Layer 6 of a small transformer language model trained on English Wikipedia (10 layers, counted from 0, width 96).
A neuron's activation on a vector x is SiLU(gate . x) times (in . x), where the dot is the dot product.

Input weights of the MLP neurons that the questions are about. A number n stands for n times 0.01.
n0 gate: 23 39 -20 -8 21 -6 -21 -3 -65 -2 27 -34 -14 8 -35 -9 32 35 -16 31 -9 9 14 -7 -31 11 13 -71 11 -4 -17 -51 49 44 25 -4 15 5 -44 -13 -53 -32 18 -6 -11 -23 -5 -12 12 1 1 52 -41 13 -2 -7 -7 -35 -18 -23 2 44 26 -22 -28 -40 -6 22 7 -11 -43 27 15 27 -8 1 7 34 -52 58 20 2 -2 29 -1 -29 6 3 -31 -36 -46 43 21 23 -9 0
n10 gate: -1 9 -48 41 -13 -9 10 -14 -19 -39 24 2 -1 -44 25 30 6 0 14 37 19 -45 -16 22 12 29 -32 -9 -13 -4 -4 26 -10 42 2 4 28 -15 -10 -19 46 3 -35 -60 4 23 6 34 -30 21 38 -1 0 32 8 -24 -18 -24 18 -15 35 44 27 -3 -41 12 -21 -61 33 -17 20 20 -22 -33 13 30 22 -34 12 5 -6 21 -33 1 3 32 12 -13 3 -53 -27 72 -16 3 21 55
n64 gate: -48 -52 19 54 -19 12 13 -36 -17 21 16 1 32 6 -26 0 1 0 -35 49 -3 -7 -10 9 8 13 3 -52 16 -10 35 -29 -9 17 -6 -40 11 8 9 -10 -24 -5 -12 -12 40 -24 10 -14 -2 32 -13 19 13 -41 -32 38 12 -14 -8 56 -2 21 13 35 -9 -29 8 4 21 -5 -27 21 5 -5 3 4 -24 29 -35 -3 21 18 -27 -24 8 -1 -2 1 10 -29 -13 50 5 -54 28 -27
n88 gate: -43 20 51 -20 14 -9 -27 8 -4 25 4 -5 25 12 -44 18 19 13 -13 -12 -5 25 48 -25 33 25 22 -35 -19 -11 -42 5 -8 -2 34 17 -48 25 -16 26 17 -36 5 5 38 -22 -73 18 -54 10 -1 -30 -15 48 -9 21 36 -1 41 -4 -22 24 -2 -2 9 -39 -15 -5 -20 -56 14 -29 24 -17 -23 35 -30 5 16 -38 -42 -23 -29 26 4 8 -27 1 7 11 -26 -27 -8 -30 -24 17
n94 gate: 31 36 -5 8 -22 -18 7 -3 -19 -29 -40 42 14 -17 38 17 -2 6 13 -14 7 -21 -2 4 -25 41 -5 -10 -27 45 -23 44 33 -15 -63 18 -22 -61 22 25 8 -18 5 -2 10 23 13 -5 7 60 -18 28 -1 -30 19 -8 15 -17 -3 4 52 -18 10 -11 11 19 -30 7 -6 17 -16 -8 3 31 -32 15 -11 5 -16 -62 11 -8 -33 20 -1 -38 14 26 -46 -14 -10 8 2 -64 6 -28
n155 gate: -11 -12 -24 23 1 -48 28 -40 -5 -13 23 10 -94 32 57 16 -32 20 -1 -9 -9 -24 15 -16 0 -14 15 -26 4 2 -4 32 23 19 35 -24 13 -2 -4 -14 -9 -38 5 4 -17 -50 -30 -22 4 -10 7 49 21 1 -11 -18 -14 -20 13 6 27 -14 47 -45 46 30 31 -4 -7 -5 -30 -11 -5 34 10 21 55 0 -30 0 37 2 -27 27 0 -10 -22 -6 -2 23 -27 -4 20 -4 -13 -34
n159 gate: -34 -25 21 38 22 -4 38 -12 -9 -5 24 46 -3 4 -22 -8 -55 73 -33 29 26 -41 -25 12 -37 -23 25 3 8 7 -27 47 -43 12 -10 54 -53 10 -14 13 21 27 9 25 24 40 -35 46 -15 53 5 -8 9 13 24 35 7 19 -41 -26 -3 12 30 3 53 -17 -44 -11 -4 -14 38 -6 1 7 -3 -32 -14 -19 43 23 19 14 59 -11 35 -18 -30 29 3 -25 19 8 37 38 50 -23
n167 gate: 36 -20 22 -13 25 -7 38 30 21 -23 15 4 -24 -9 24 13 -18 -18 -34 -18 -13 -13 2 2 -18 43 -2 45 -26 26 -17 32 1 -25 -12 0 11 -44 13 11 24 -40 15 74 -61 20 22 -18 -28 -27 15 22 25 4 -11 -5 39 -58 20 11 -35 29 -3 -13 -26 42 66 -22 10 28 -14 -8 -33 -16 -7 13 -20 39 55 5 9 -20 -31 48 2 20 11 22 -11 20 -15 -10 2 -29 6 -14
n195 gate: -34 -8 19 14 -19 -43 -12 -47 -4 -12 8 -36 -2 6 27 26 7 -43 -13 5 16 21 -2 -17 -19 -8 23 29 29 46 19 14 -16 -15 12 -23 -14 -22 -51 20 13 -18 36 3 -42 -17 -45 -33 -27 4 21 15 -12 -61 -4 54 2 15 -10 42 -21 -2 40 -18 -10 -16 10 29 -72 7 -7 38 37 -10 16 17 -2 14 6 -2 3 2 27 10 8 28 -4 67 30 -21 -33 -15 -3 14 16 10
n203 gate: -24 63 -16 36 -51 6 -43 18 -9 -38 10 -8 18 1 25 -23 -27 1 -21 -26 -28 -29 -12 24 19 49 5 -1 -21 -49 -11 11 14 40 22 -7 6 -3 25 -1 51 5 -11 -32 19 -19 3 33 4 7 26 6 -4 -46 17 -22 -4 29 -18 9 -17 -45 -20 -11 6 8 -8 -4 -19 16 6 -24 21 46 8 -9 18 1 6 11 50 1 4 -8 32 -20 2 22 16 28 -36 -20 -18 -8 -10 20
n213 gate: 10 -19 34 58 15 -2 -2 14 30 -18 57 25 6 -16 -40 -5 8 17 -31 8 7 14 -55 11 -6 23 -49 -29 30 -3 -10 20 25 -34 0 -8 -28 -35 -33 -17 3 -15 5 -6 -33 2 -35 -11 -23 -32 66 2 -26 -27 -8 20 -8 -19 -29 -1 38 11 21 -31 21 27 18 -2 -1 -27 -15 -26 63 12 -23 4 -9 -5 -24 3 2 -52 10 12 24 18 -34 -12 -22 3 -25 14 -36 -53 -11 60
n222 gate: -8 56 31 15 27 62 -34 -4 -39 -26 7 -7 -8 -19 16 42 -56 -19 20 -46 4 -5 36 5 7 16 17 29 -38 23 1 17 -28 19 17 17 0 -12 -38 -43 7 14 11 10 11 41 -24 -34 -31 0 -3 -50 10 12 -31 -44 8 -59 -27 -12 -25 -8 -7 18 -6 4 29 -9 -4 -25 -38 -22 -10 -40 -19 35 3 -9 -16 5 -7 31 13 -10 1 -12 -28 6 -23 7 11 22 4 10 -23 -5
n232 gate: -45 17 -1 -45 16 -13 7 20 13 17 -17 2 50 -23 -50 27 0 15 0 32 11 -8 -49 -52 21 -16 22 -41 2 -36 -34 -7 -35 -2 -25 -19 -5 -34 26 24 13 8 49 6 25 25 -34 22 13 -43 33 14 -63 -17 36 -18 19 -13 29 16 76 -61 11 -42 16 28 11 -14 -9 -45 -24 -3 54 -9 -10 15 11 -16 -18 49 22 -3 32 -1 -28 13 3 -1 -10 9 -28 -27 -13 -19 -15 40
n245 gate: 18 -38 -16 -5 31 -27 8 31 -51 23 -24 -12 18 -56 -5 -18 35 28 42 1 -63 -41 -44 29 9 -22 -12 -30 55 -2 -12 -47 59 27 -39 -39 41 1 -13 -11 -4 3 46 -18 11 3 26 42 -10 28 -1 -50 12 -19 17 20 49 -18 -2 27 -7 -17 -12 25 -18 -47 10 -61 -15 -17 -35 -23 -62 -32 26 11 -18 31 4 -48 44 -28 -5 11 -23 14 -17 25 6 -5 -22 13 -24 -21 6 61
n252 gate: 33 -38 21 -5 19 17 -19 -26 -8 50 -2 -20 29 -34 -17 6 0 22 -24 -15 -25 -26 27 7 -2 -20 3 -2 -7 27 5 -2 -47 -23 -35 -10 15 -30 -32 30 17 -5 14 -14 70 26 -20 22 -13 -11 -18 -16 -6 -28 -13 -72 -2 -24 -36 7 -2 -58 67 23 9 2 3 39 -3 -10 44 -32 24 -8 11 26 25 -70 2 10 -5 12 28 2 -62 4 11 25 12 14 13 -27 16 -23 -11 18
n0 in: -36 4 -8 -4 -29 -17 -33 -10 -5 38 8 35 -30 -21 25 6 25 12 -15 -37 -25 27 7 4 47 1 -22 25 -7 35 1 24 -41 19 17 -13 62 11 -9 20 17 27 29 -3 0 -2 44 -11 -20 -39 1 -1 18 -5 -22 23 -37 37 6 51 -9 18 39 42 -15 -25 58 15 30 -72 -2 26 20 -2 -56 39 34 46 -22 36 -31 24 -14 -36 -23 17 2 10 78 -26 3 7 -18 38 -13 -41
n10 in: -16 15 2 35 11 2 -12 -2 13 -10 37 -18 2 -12 -27 -19 -15 10 0 40 4 -39 -12 -38 -23 -9 8 -30 7 -52 24 45 -48 -10 18 -19 -31 4 -41 -56 -14 41 34 23 61 7 21 6 20 -7 -2 1 31 31 -35 5 -4 -6 -24 37 -6 62 -9 39 -57 25 -27 -40 -23 -20 16 -8 -24 -35 13 -22 -13 12 37 -59 41 -13 -7 38 -19 -18 -3 -34 -16 1 0 14 -35 11 4 54
n64 in: 10 28 -10 -23 -26 -48 -28 29 11 39 62 1 2 42 -17 24 -2 -14 -25 16 5 3 11 -31 -32 -27 24 -3 25 10 6 -23 20 -24 -54 8 -1 -41 26 23 -8 -48 33 39 -21 6 -19 -3 22 41 13 13 -2 30 -4 -1 -7 -52 9 -25 2 40 -30 -11 -14 -49 24 -11 -2 33 11 -54 -14 10 -35 27 18 24 -36 -3 -35 -17 11 45 -44 16 46 -8 -19 -29 5 8 12 21 -10 -49
n88 in: -45 8 -35 -14 0 32 -73 -35 -30 -6 9 8 -2 -28 -13 9 -5 3 -20 13 18 21 16 -9 37 -9 -30 -2 -7 -31 -27 31 53 4 26 -10 11 -2 -10 32 36 1 -13 -26 24 -1 -46 -13 2 -4 42 40 12 -2 11 13 -16 9 2 19 31 18 -39 28 -4 3 25 -93 -27 -32 -13 5 42 -5 29 -10 -42 -12 21 26 -10 -30 -29 35 -13 -3 -27 39 34 31 -21 30 11 -1 -6 -25
n94 in: 27 -2 0 -8 -30 -27 5 35 -27 -5 -2 41 -21 33 15 4 -6 31 51 -6 2 -22 43 -2 -12 -2 36 -9 30 -17 -2 -6 -9 -2 -72 8 -36 -39 -9 -19 -25 19 17 -1 7 51 2 -15 -44 6 60 16 29 5 -9 28 25 -4 17 -29 60 -20 13 -22 -18 -20 -41 38 2 39 -62 13 17 -41 -21 -25 17 -11 41 -23 13 2 -4 -25 -27 -26 -9 27 -12 -11 -33 -3 0 -47 -8 -36
n155 in: 22 -16 -9 18 55 25 1 23 23 -15 12 18 69 15 -13 12 13 19 -13 16 12 10 -21 -17 3 20 30 13 13 49 -35 5 -21 48 53 -14 -46 21 2 28 -19 4 -56 -20 -3 6 4 -12 -14 18 11 -2 -21 -37 38 2 -6 -9 14 -14 39 -10 25 25 3 1 -24 17 -33 41 44 -13 31 1 -13 16 31 27 -14 29 -33 -10 -16 8 4 -4 -36 -9 -29 27 54 9 13 -41 -10 -11
n159 in: 69 23 23 12 45 2 39 17 -6 -11 18 2 7 -5 -27 -6 2 -5 36 -14 -34 1 19 -23 -15 -1 5 4 -24 25 -26 -2 2 7 2 5 -94 53 -10 -5 -32 24 -67 -18 -3 32 -32 19 -27 6 -75 -16 -9 -5 -4 -35 28 4 -12 19 -2 25 -42 -23 -44 41 -4 2 -8 16 21 46 2 17 -12 11 -5 -12 7 55 20 -27 3 5 -8 -5 -55 -7 48 0 -19 -9 -7 -35 19 -36
n167 in: -26 25 16 -42 6 -21 -18 22 -35 5 -20 18 -7 16 -29 -33 1 -45 29 -20 15 56 -33 -22 -17 -20 -11 7 -27 21 -29 11 28 -30 11 67 4 -5 0 2 11 32 -2 11 -37 -16 3 -20 -54 -43 36 -20 2 -1 -27 9 52 -2 8 -4 -69 27 36 -26 41 -24 -34 -13 43 -53 -45 -4 1 33 40 10 -49 -31 4 11 12 -38 -7 12 9 -41 -20 -21 11 -23 -24 27 -10 -2 -15 51
n195 in: -16 2 -8 0 6 8 -5 -11 7 7 -29 -1 -3 25 49 -11 -14 25 -86 2 43 -12 -28 -7 -26 1 11 -2 -7 20 7 19 -30 -29 -10 -21 17 -19 23 23 45 29 4 57 11 -20 43 14 -12 4 5 23 -42 61 18 16 -35 9 43 -4 7 -11 23 7 44 19 -15 -3 -46 7 10 26 -3 -36 8 -12 -15 -20 -31 -5 -3 -32 2 16 19 22 11 13 42 61 3 12 -23 42 12 28
n203 in: -17 -17 -3 19 -48 -24 -1 5 -47 25 -2 -32 -6 5 -24 -32 11 -23 38 -13 31 -28 -12 9 4 8 -35 -6 -4 -35 1 -47 16 22 18 60 -40 50 -8 -4 -1 -16 -9 -13 -27 44 25 -16 30 -11 23 15 -41 -45 35 35 -18 5 2 4 -47 -16 14 -44 -45 43 -18 -20 1 38 31 2 3 -1 30 16 -2 15 33 -18 -19 -10 -8 40 -1 21 14 4 19 16 -5 18 11 18 32 11
n213 in: 12 20 -28 25 -30 7 5 11 -61 30 -18 2 26 -22 31 8 44 2 -31 12 5 -5 44 -8 14 30 35 29 41 -10 0 -34 1 3 -2 -24 -27 -13 24 55 54 11 20 -6 31 -48 -6 30 -3 -44 1 49 -37 -9 40 14 42 12 16 38 54 7 -11 -28 -30 -56 43 47 24 -14 15 -2 -2 -10 16 39 -16 58 2 33 -35 5 1 -19 21 8 15 33 -6 -2 -6 -45 -4 9 -35 -5
n222 in: 22 -27 -22 29 -20 -29 -20 -47 19 28 11 -24 3 3 -10 16 6 -36 5 0 28 -6 24 17 -36 -14 -29 34 -18 -11 13 -21 17 13 55 -33 15 34 -21 5 40 -29 2 15 -17 -15 9 -7 11 -35 -15 -10 9 1 -6 9 -32 9 -10 -28 -43 4 -36 -63 21 7 -19 -67 24 19 -36 -30 44 -45 -30 -29 -47 3 0 41 53 9 13 -8 30 20 12 -20 28 35 -23 37 26 7 56 -1
n232 in: 33 41 32 27 15 -13 -22 18 25 -5 -19 -52 -22 18 7 62 -11 -14 -39 -15 10 20 2 -8 -2 16 42 -20 -8 7 28 16 -15 -19 -5 41 -4 7 4 30 52 -15 -25 43 -28 -34 -65 -21 3 -5 39 -56 39 26 -41 -9 -46 -21 -12 25 6 -8 -32 -32 7 -53 -15 -6 -25 23 -48 -24 -3 18 -22 7 -17 -3 3 -5 7 -24 -60 -35 -38 -10 -15 -9 -28 -6 -31 -59 -14 6 2 0
n245 in: 14 -37 1 -12 23 -40 -36 16 -28 47 -39 -22 4 -12 -48 -3 16 -4 -26 -8 -30 -22 -8 -29 51 3 -7 -17 36 10 -7 -13 -64 29 -21 9 16 27 29 1 36 -42 38 50 65 -26 40 12 -14 -51 -51 -9 -2 -15 -13 2 7 49 -31 18 11 -9 -34 34 -6 8 -34 30 -16 47 -14 23 -11 -21 13 9 0 -18 38 -25 -48 18 5 55 -2 29 0 -20 21 2 -13 26 16 -18 -21 -13
n252 in: 26 -4 24 16 8 18 22 5 -34 31 -18 11 -6 17 1 26 4 14 -5 56 58 42 15 -24 -19 -11 -13 -9 -9 -24 23 10 -10 -21 -35 -21 -19 -8 -38 -25 -13 -1 -8 0 12 22 19 9 22 -21 -18 -4 -5 -31 -8 5 5 -17 -64 -4 2 20 27 4 10 8 -11 63 26 -8 25 -30 47 -17 38 43 -68 -44 -17 16 3 39 49 7 -40 1 15 -8 -5 27 13 0 -25 -10 -6 -2

Each question shows a token from some text and the vector x that enters the MLP there. A number n stands for n times 0.028.

" l": 9 -24 6 -31 -32 33 -5 -9 72 -25 -7 -3 -17 7 0 -3 -15 -18 -4 15 -18 -11 12 -16 -8 -11 13 -1 28 4 24 0 -4 8 32 60 -13 18 0 -11 0 24 19 -16 -9 4 2 -10 24 -20 -60 -30 4 -29 -6 -22 6 6 9 33 -10 -25 0 11 0 -8 13 -10 -23 21 -9 21 -7 -20 -11 17 11 1 -18 6 -7 0 -6 46 28 -17 -9 9 -2 43 40 15 -3 -7 -29 11
Which three neurons fire most, strongest first? n94, n213, n64

"ing": -45 -4 -5 -10 -6 -22 -39 -4 0 -25 26 -23 -2 -8 0 -10 5 -30 -15 -7 0 33 10 -28 -35 -43 6 -4 13 -8 33 -3 20 10 -21 10 -39 -22 7 10 2 1 1 21 -1 14 -7 -15 43 1 -24 -16 20 19 -18 -20 11 40 -6 6 11 -20 15 0 4 5 27 -3 32 -12 10 36 -25 1 28 11 4 7 -14 -7 -13 -13 6 19 41 3 -16 -42 -1 -23 2 -17 10 30 -14 -18
Which neuron lights up most? n94

"t": -47 20 37 13 21 -23 34 -35 30 18 2 30 -3 -7 -6 -24 1 -14 -7 -5 -14 -6 15 -3 6 11 -11 0 -10 21 -6 -12 12 -16 0 20 -14 1 14 12 27 4 -43 48 -7 -15 -7 2 13 13 -4 -12 0 -13 4 4 -40 18 39 -1 6 -6 -4 -5 -27 25 22 22 14 -20 -29 6 1 20 -15 -3 -33 -21 21 -2 0 9 8 -7 32 -36 -44 29 -52 -9 43 -2 -6 0 4 18
Which neuron lights up most? n159

"on": -22 4 5 11 -25 -1 -14 4 -3 1 -7 14 12 -8 -2 -12 -9 2 1 30 -6 25 17 16 -6 -6 -9 34 12 -27 -29 -29 10 -32 3 28 -39 -13 39 10 2 34 -62 -18 -10 -18 1 -13 29 -36 18 -20 23 -4 0 -3 -19 23 35 -6 15 -22 -15 -12 -32 -25 33 13 18 8 -24 -9 -22 12 5 -20 9 1 -28 18 -5 5 -3 31 16 1 -13 -20 17 28 19 19 -25 3 -1 -9
Which neuron fires most, and how strongly? n203, at about 1.3

".": 46 -15 -4 -33 6 4 -39 -18 3 -8 9 13 -22 -6 10 -14 -1 -43 1 20 -16 39 -3 18 -15 -29 -9 15 36 -2 34 -19 0 -33 26 -1 -23 -19 21 -13 34 -8 -13 19 27 -17 4 11 29 38 26 -7 20 -6 13 17 1 18 44 -11 27 -1 4 11 -13 -10 6 8 -23 21 -16 1 -8 -38 -31 10 -29 -28 3 6 -9 -2 31 -25 6 2 -27 34 1 28 -22 -12 -22 -8 11 5
Which neuron lights up most? n195

"6": 47 8 -16 -5 -1 20 -18 -4 17 10 8 14 -35 -24 -2 11 12 -11 11 -11 -24 28 31 -1 -17 -17 9 17 47 15 1 -32 -11 -35 9 -6 -39 7 -15 -12 -7 37 -1 2 -5 -15 9 -22 0 -7 41 -18 -2 -9 20 -33 -11 6 35 -19 13 -15 11 -8 12 -10 6 13 10 0 -20 27 -10 8 -5 -10 -17 -38 18 57 -13 -19 27 -13 41 -4 -14 -21 8 14 10 1 -5 2 22 -26
Which neuron fires most, and how strongly? n10, at about 0.73

" spec": -8 -19 0 -22 -16 33 -14 -12 17 19 -1 29 5 -2 -47 12 -2 -15 11 40 -11 -16 11 14 -3 20 22 -13 11 18 16 26 13 -16 13 30 -22 -5 12 -2 -21 1 0 8 11 -16 3 21 -32 8 -42 -7 50 -7 -10 -7 26 -13 44 4 12 -13 -29 31 -7 -24 -30 6 13 30 -8 -11 32 -24 -11 21 12 4 -21 29 9 -11 -3 -27 13 -19 -13 -33 -23 16 21 6 -18 15 -46 -21
Which neuron lights up most? n64

",": 8 -44 -16 -16 8 -23 8 -37 26 11 12 -1 1 15 13 14 -12 -5 -19 -7 7 26 4 -5 3 4 -9 13 46 -39 14 -28 -3 -7 22 18 -35 -20 -9 7 29 10 7 5 -19 -4 23 21 33 9 -2 3 45 -34 35 -15 -13 -32 20 12 23 -8 -17 25 2 -3 -7 -22 17 2 -1 -6 -11 -28 -5 -36 1 -20 13 -13 -21 -5 -1 -14 17 0 -8 52 -4 12 3 -24 1 -2 20 10
Which neuron lights up most? n195

"2": 37 -6 -1 -11 11 -3 -22 -8 1 7 10 -8 -13 0 20 -1 19 4 14 5 -19 14 26 -35 8 -6 2 0 27 -10 -3 -24 18 -18 17 34 -54 -19 1 -3 4 45 -14 -28 -23 -6 29 -13 -3 8 16 -2 2 -13 31 -31 -10 -1 17 10 9 -24 -6 5 -9 -22 4 18 11 0 -15 16 -26 34 -3 -12 -8 -22 19 33 -13 17 9 -24 19 -3 1 -7 -8 5 -5 -2 2 39 30 -9
Which neuron lights up most? n10

")\n": 17 -14 -26 18 -30 20 -3 -14 17 11 -6 -39 -9 -20 -27 15 27 -2 -8 -8 -36 -10 17 -2 -5 0 -39 -9 49 3 28 2 -2 -12 26 -2 -54 -25 -14 -7 -10 -1 -13 24 -2 -19 17 -1 48 -4 20 -1 11 4 -1 8 9 -17 -10 0 1 -19 -33 0 -19 10 8 -8 13 29 -7 5 -2 -41 -17 -17 10 5 -1 3 12 0 -3 2 32 -7 9 -4 4 36 -21 2 22 -1 -23 27
Which neuron fires most, and how strongly? n213, at about 1.5

"ze": -4 -1 -32 -24 -2 -3 -64 -7 17 -1 10 5 30 16 -14 -20 44 17 22 -1 -53 5 20 -27 14 -31 -26 11 -6 -24 -10 -23 6 -3 4 12 -25 7 -12 26 27 -2 -20 19 -13 -28 -25 -14 32 12 -12 -18 24 -6 -8 10 -19 24 4 2 44 -8 9 -4 -7 0 6 1 10 -3 22 21 -10 33 -6 -3 43 -30 -23 16 5 -5 6 12 19 29 -12 -30 -20 -25 6 7 -32 15 -16 28
Which neuron fires most, and how strongly? n0, at about 0.63

"ia": -13 -13 14 4 4 -15 -24 7 9 -6 1 37 19 -2 -5 -36 3 -14 -25 18 -21 42 -14 18 11 -9 -8 25 -19 -18 -2 0 -8 -19 -5 27 -36 -33 -1 7 10 5 -61 -3 -4 -13 -3 18 43 -18 1 -18 -7 -5 -19 -20 1 -13 16 26 12 -18 -26 21 -20 -10 23 -17 24 1 0 -15 -28 -13 43 -8 19 -3 -18 19 8 8 -14 12 -5 22 5 -39 -1 -6 -1 13 -14 14 -10 -9
Which neuron lights up most? n94

" the": -5 -19 -10 -5 11 34 12 -18 9 23 -3 9 -14 -21 -2 2 -11 -1 -2 0 -8 -19 10 -6 -8 5 -8 -4 13 -11 -3 7 -17 -3 7 1 -66 2 20 0 -2 -10 3 -8 -13 -3 7 -12 47 -30 -5 -15 60 6 2 -9 -17 9 4 -1 -20 3 12 11 8 -20 0 -11 17 14 -21 -22 -8 -17 29 3 -12 10 -17 2 -6 -3 -5 -28 14 9 -4 -29 8 7 -4 13 6 5 16 21
Which neuron fires most, and how strongly? n222, at about 0.38

"orn": -30 13 35 -4 -36 -13 -55 -11 4 -3 -20 6 3 -2 -24 -33 5 12 4 3 -3 9 0 -7 -12 -22 -17 28 -3 -15 -6 -1 11 -19 -46 34 -38 11 22 24 -2 34 -28 -8 -24 3 -19 -4 17 -26 -4 -16 19 11 -6 22 -17 -19 25 15 2 -11 -2 10 -46 -10 14 -33 -1 21 5 -33 -7 -14 42 -8 -3 -3 -28 21 -16 -9 -25 -21 10 14 -9 2 8 22 7 12 7 5 -33 -29
Which neuron fires most, and how strongly? n88, at about 1.7

"o": 18 22 -8 -4 -13 9 1 -22 25 13 -30 5 18 6 12 -7 0 -7 -26 -28 -25 1 -5 -4 7 23 -24 20 11 42 5 -14 13 -9 11 40 -24 -55 3 -8 8 10 -56 -7 -5 6 9 16 28 9 16 -21 6 -16 4 -8 -18 12 23 10 -27 -4 -5 -11 8 -35 3 -10 25 -8 -25 -15 -35 11 3 -24 35 0 26 8 7 12 -24 11 29 16 -10 -12 -20 -1 -4 18 -43 25 1 7
Which two neurons fire most, strongest first? n167, n252

"op": -21 -7 18 -4 -28 -7 -6 -17 24 -7 11 4 21 -23 -16 -20 22 -20 -13 21 24 25 27 -17 18 -44 -5 22 41 -5 34 3 16 11 -13 5 4 -29 -30 2 1 -18 -7 13 -15 20 -33 -21 -10 27 -8 -10 15 -11 5 -9 -7 -9 0 10 16 -24 -19 -22 2 -21 -27 18 45 0 13 -53 4 -12 15 28 -24 15 -15 -4 -5 -3 -31 -21 34 27 -53 9 10 7 18 -12 -39 17 -42 -31
Which neuron lights up most? n213

"ol": -7 -18 -7 20 -40 4 -17 26 47 18 -6 7 -1 -3 -24 -29 12 26 12 24 6 21 20 -9 42 -39 0 21 9 14 24 -38 18 -10 -32 41 -17 16 1 -32 22 -10 -35 -18 -29 8 -20 -19 -20 -44 -22 -18 -9 14 19 -4 -20 -3 21 19 7 -2 19 -40 24 -15 18 -8 -36 4 -6 -43 3 -9 5 38 15 3 -1 4 -17 2 21 5 -8 -20 -19 -2 3 18 18 -5 -16 6 -17 -1
Which two neurons fire most, strongest first? n213, n232

"ow": -32 -16 2 -23 3 -19 -42 19 -11 -2 -18 9 2 -15 4 6 38 -45 -4 -15 -1 -14 34 -24 -1 -12 34 22 -13 30 -45 -33 23 -41 -39 23 -15 1 -4 -6 -24 25 -3 30 -10 -55 33 -8 28 -32 10 -18 15 8 25 3 12 7 -13 46 11 -6 -6 20 -42 -4 26 -2 3 -14 6 9 -42 -20 28 -10 -9 -20 0 26 -12 2 -11 -5 -11 3 -21 6 -14 -19 -1 -12 5 -1 -23 -2
Which neuron lights up most? n245

"d": 25 -13 13 -37 -27 -13 7 -23 14 38 -24 -5 -2 -12 -23 -22 24 -14 7 -30 -6 -6 -9 -17 -2 -7 38 -20 -6 10 14 -14 1 -29 -44 51 3 -26 -24 -9 21 24 30 42 -18 -1 -3 23 20 -16 -1 -20 -7 -25 16 23 -4 8 4 50 29 -12 2 10 9 -6 22 8 -21 -15 14 14 -16 -7 -15 15 7 5 -25 31 -19 2 -5 -2 26 10 -25 0 -16 -4 38 9 -41 9 -17 -9
Which neuron fires most, and how strongly? n232, at about 2.4

"as": -8 -3 -1 7 -5 -13 -2 18 3 -10 12 -13 -28 -6 -65 3 9 -37 -32 -11 -13 2 -1 17 17 -11 -7 -3 -1 2 26 3 -12 -20 -16 21 -38 -17 43 -5 1 8 -36 3 8 -15 3 -11 30 -43 4 -31 16 7 -26 -6 29 -1 13 10 5 -28 -16 -7 2 -10 -7 8 46 13 -29 4 -11 -4 47 7 17 -3 -6 28 -4 17 9 18 -3 50 -21 -24 -14 -2 33 4 -3 5 -19 10
Which neuron lights up most? n232

"ace": -30 3 -4 -14 -16 -27 27 4 11 1 -20 14 16 38 1 -8 -12 -3 -16 4 -25 40 -1 10 9 -15 2 17 -14 6 11 -20 14 7 -21 16 -46 -14 12 8 8 24 -67 -16 0 -14 -21 11 40 2 10 9 -36 7 8 -12 -12 -15 36 3 23 -31 -18 9 -21 -12 11 3 -1 10 -8 -9 -10 -3 19 12 9 5 -20 9 18 -5 6 14 39 -8 -21 0 19 -15 11 15 -12 14 -28 -10
Which neuron lights up most? n10

"ri": -13 11 -10 6 -16 12 -8 0 5 29 16 2 23 1 39 -5 -20 -4 -10 24 0 10 17 27 34 -1 4 5 -16 15 15 -19 23 -4 -4 32 -29 18 -23 26 -12 23 -23 -2 -16 7 10 -11 1 -11 2 -16 -6 2 23 25 -35 -1 45 25 -12 15 -19 9 -32 -11 29 -26 14 15 -23 -20 7 5 0 -13 31 12 -52 17 -4 14 -10 -24 -4 12 -17 -46 -20 20 32 -17 -29 36 -25 -1
Which neuron lights up most? n245

"in": -5 3 -1 4 -4 4 -30 -33 8 -18 -11 10 4 -10 -11 22 7 -4 5 -27 7 2 16 -41 -20 -44 5 19 16 -4 44 -10 20 -13 -29 32 -10 -22 -40 15 -14 13 -9 -8 -27 -6 24 -19 3 -38 -31 -53 28 -1 2 -10 -40 1 37 -13 17 -1 -6 22 13 5 16 -35 9 -5 19 -14 13 5 -26 -15 -33 -11 26 24 -18 1 19 -5 1 32 -24 -6 -38 0 27 9 -25 26 -5 28
Which neuron lights up most? n222

" were": -19 -13 -12 -9 -10 -2 -13 -7 -2 5 -12 -41 30 -8 -47 17 15 -1 5 5 28 -6 15 -8 -14 -8 -2 3 36 -2 12 3 -18 -8 16 5 -23 -48 3 -31 -16 71 -5 -31 -26 -9 5 1 29 -44 -3 56 20 14 4 -6 12 15 15 13 -20 23 7 1 14 -25 -2 -14 21 10 -4 -13 -27 -28 8 0 8 1 4 14 -10 -5 -11 -1 25 32 5 -14 -25 -6 18 0 49 -10 12 11
Which neuron lights up most? n10

"D": -9 -15 -5 -16 6 20 53 -27 19 -27 -25 8 -16 -10 -16 -11 47 -15 -30 29 -14 21 -4 -21 9 -2 10 -17 7 30 7 11 14 -45 -32 42 -16 -31 -23 -18 22 22 -37 5 3 -16 -20 -24 15 -20 33 -22 2 11 -2 7 5 2 17 11 30 10 -16 12 15 -32 5 27 48 -5 -6 -8 -11 15 -8 12 27 -2 -17 19 -13 31 -15 1 11 15 -5 14 -24 17 -14 9 -12 13 6 -13
Which neuron fires most, and how strongly? n213, at about 2.5

"rom": 3 -23 -18 -21 9 -32 12 -5 17 1 -50 -25 -37 -10 4 -6 -2 17 10 21 3 1 -4 17 -12 -14 15 5 -14 -1 7 -41 0 8 -15 9 -19 9 14 -7 -8 30 -34 -26 16 13 32 -24 22 -10 -4 -2 18 40 9 -3 21 -11 -12 39 -31 -25 -22 -14 -48 -15 8 15 -28 -15 -45 -29 -15 -17 3 -12 -34 13 -10 11 -38 -14 7 -42 -15 15 -22 -9 -25 23 2 12 -35 -12 16 -3
Which neuron lights up most? n88

"h": -4 0 16 -19 0 -12 17 -2 51 9 5 10 18 -21 -14 -28 -7 0 -17 14 -30 22 20 -29 12 -13 -20 -13 26 1 11 -33 -21 18 -33 -9 -10 34 48 12 22 -9 -11 11 -29 -25 27 -14 -6 2 -10 -5 11 -7 -37 -13 -8 22 8 -35 -7 -33 17 13 7 3 -6 -8 -21 1 -10 -23 -28 0 3 18 31 -1 -35 -2 3 21 10 1 32 -19 -94 -25 -3 -1 -10 -4 10 11 -31 9
Which neuron fires most, and how strongly? n155, at about 1.3

" (": -1 -38 -33 -26 -19 6 3 28 49 -20 11 14 -7 -28 -11 20 -1 -1 3 9 3 22 8 -21 41 26 -7 40 59 -29 4 -6 7 17 51 8 -32 -4 8 -7 -9 16 4 12 -39 -16 -6 1 15 6 -4 10 8 30 14 -8 -2 -23 26 -8 -26 -29 -29 4 -47 -15 8 -13 -12 10 -14 -16 -17 -15 18 -12 -13 -7 6 -3 20 15 -17 -15 18 1 6 8 -14 20 15 3 4 8 -17 38
Which neuron fires most, and how strongly? n0, at about 0.59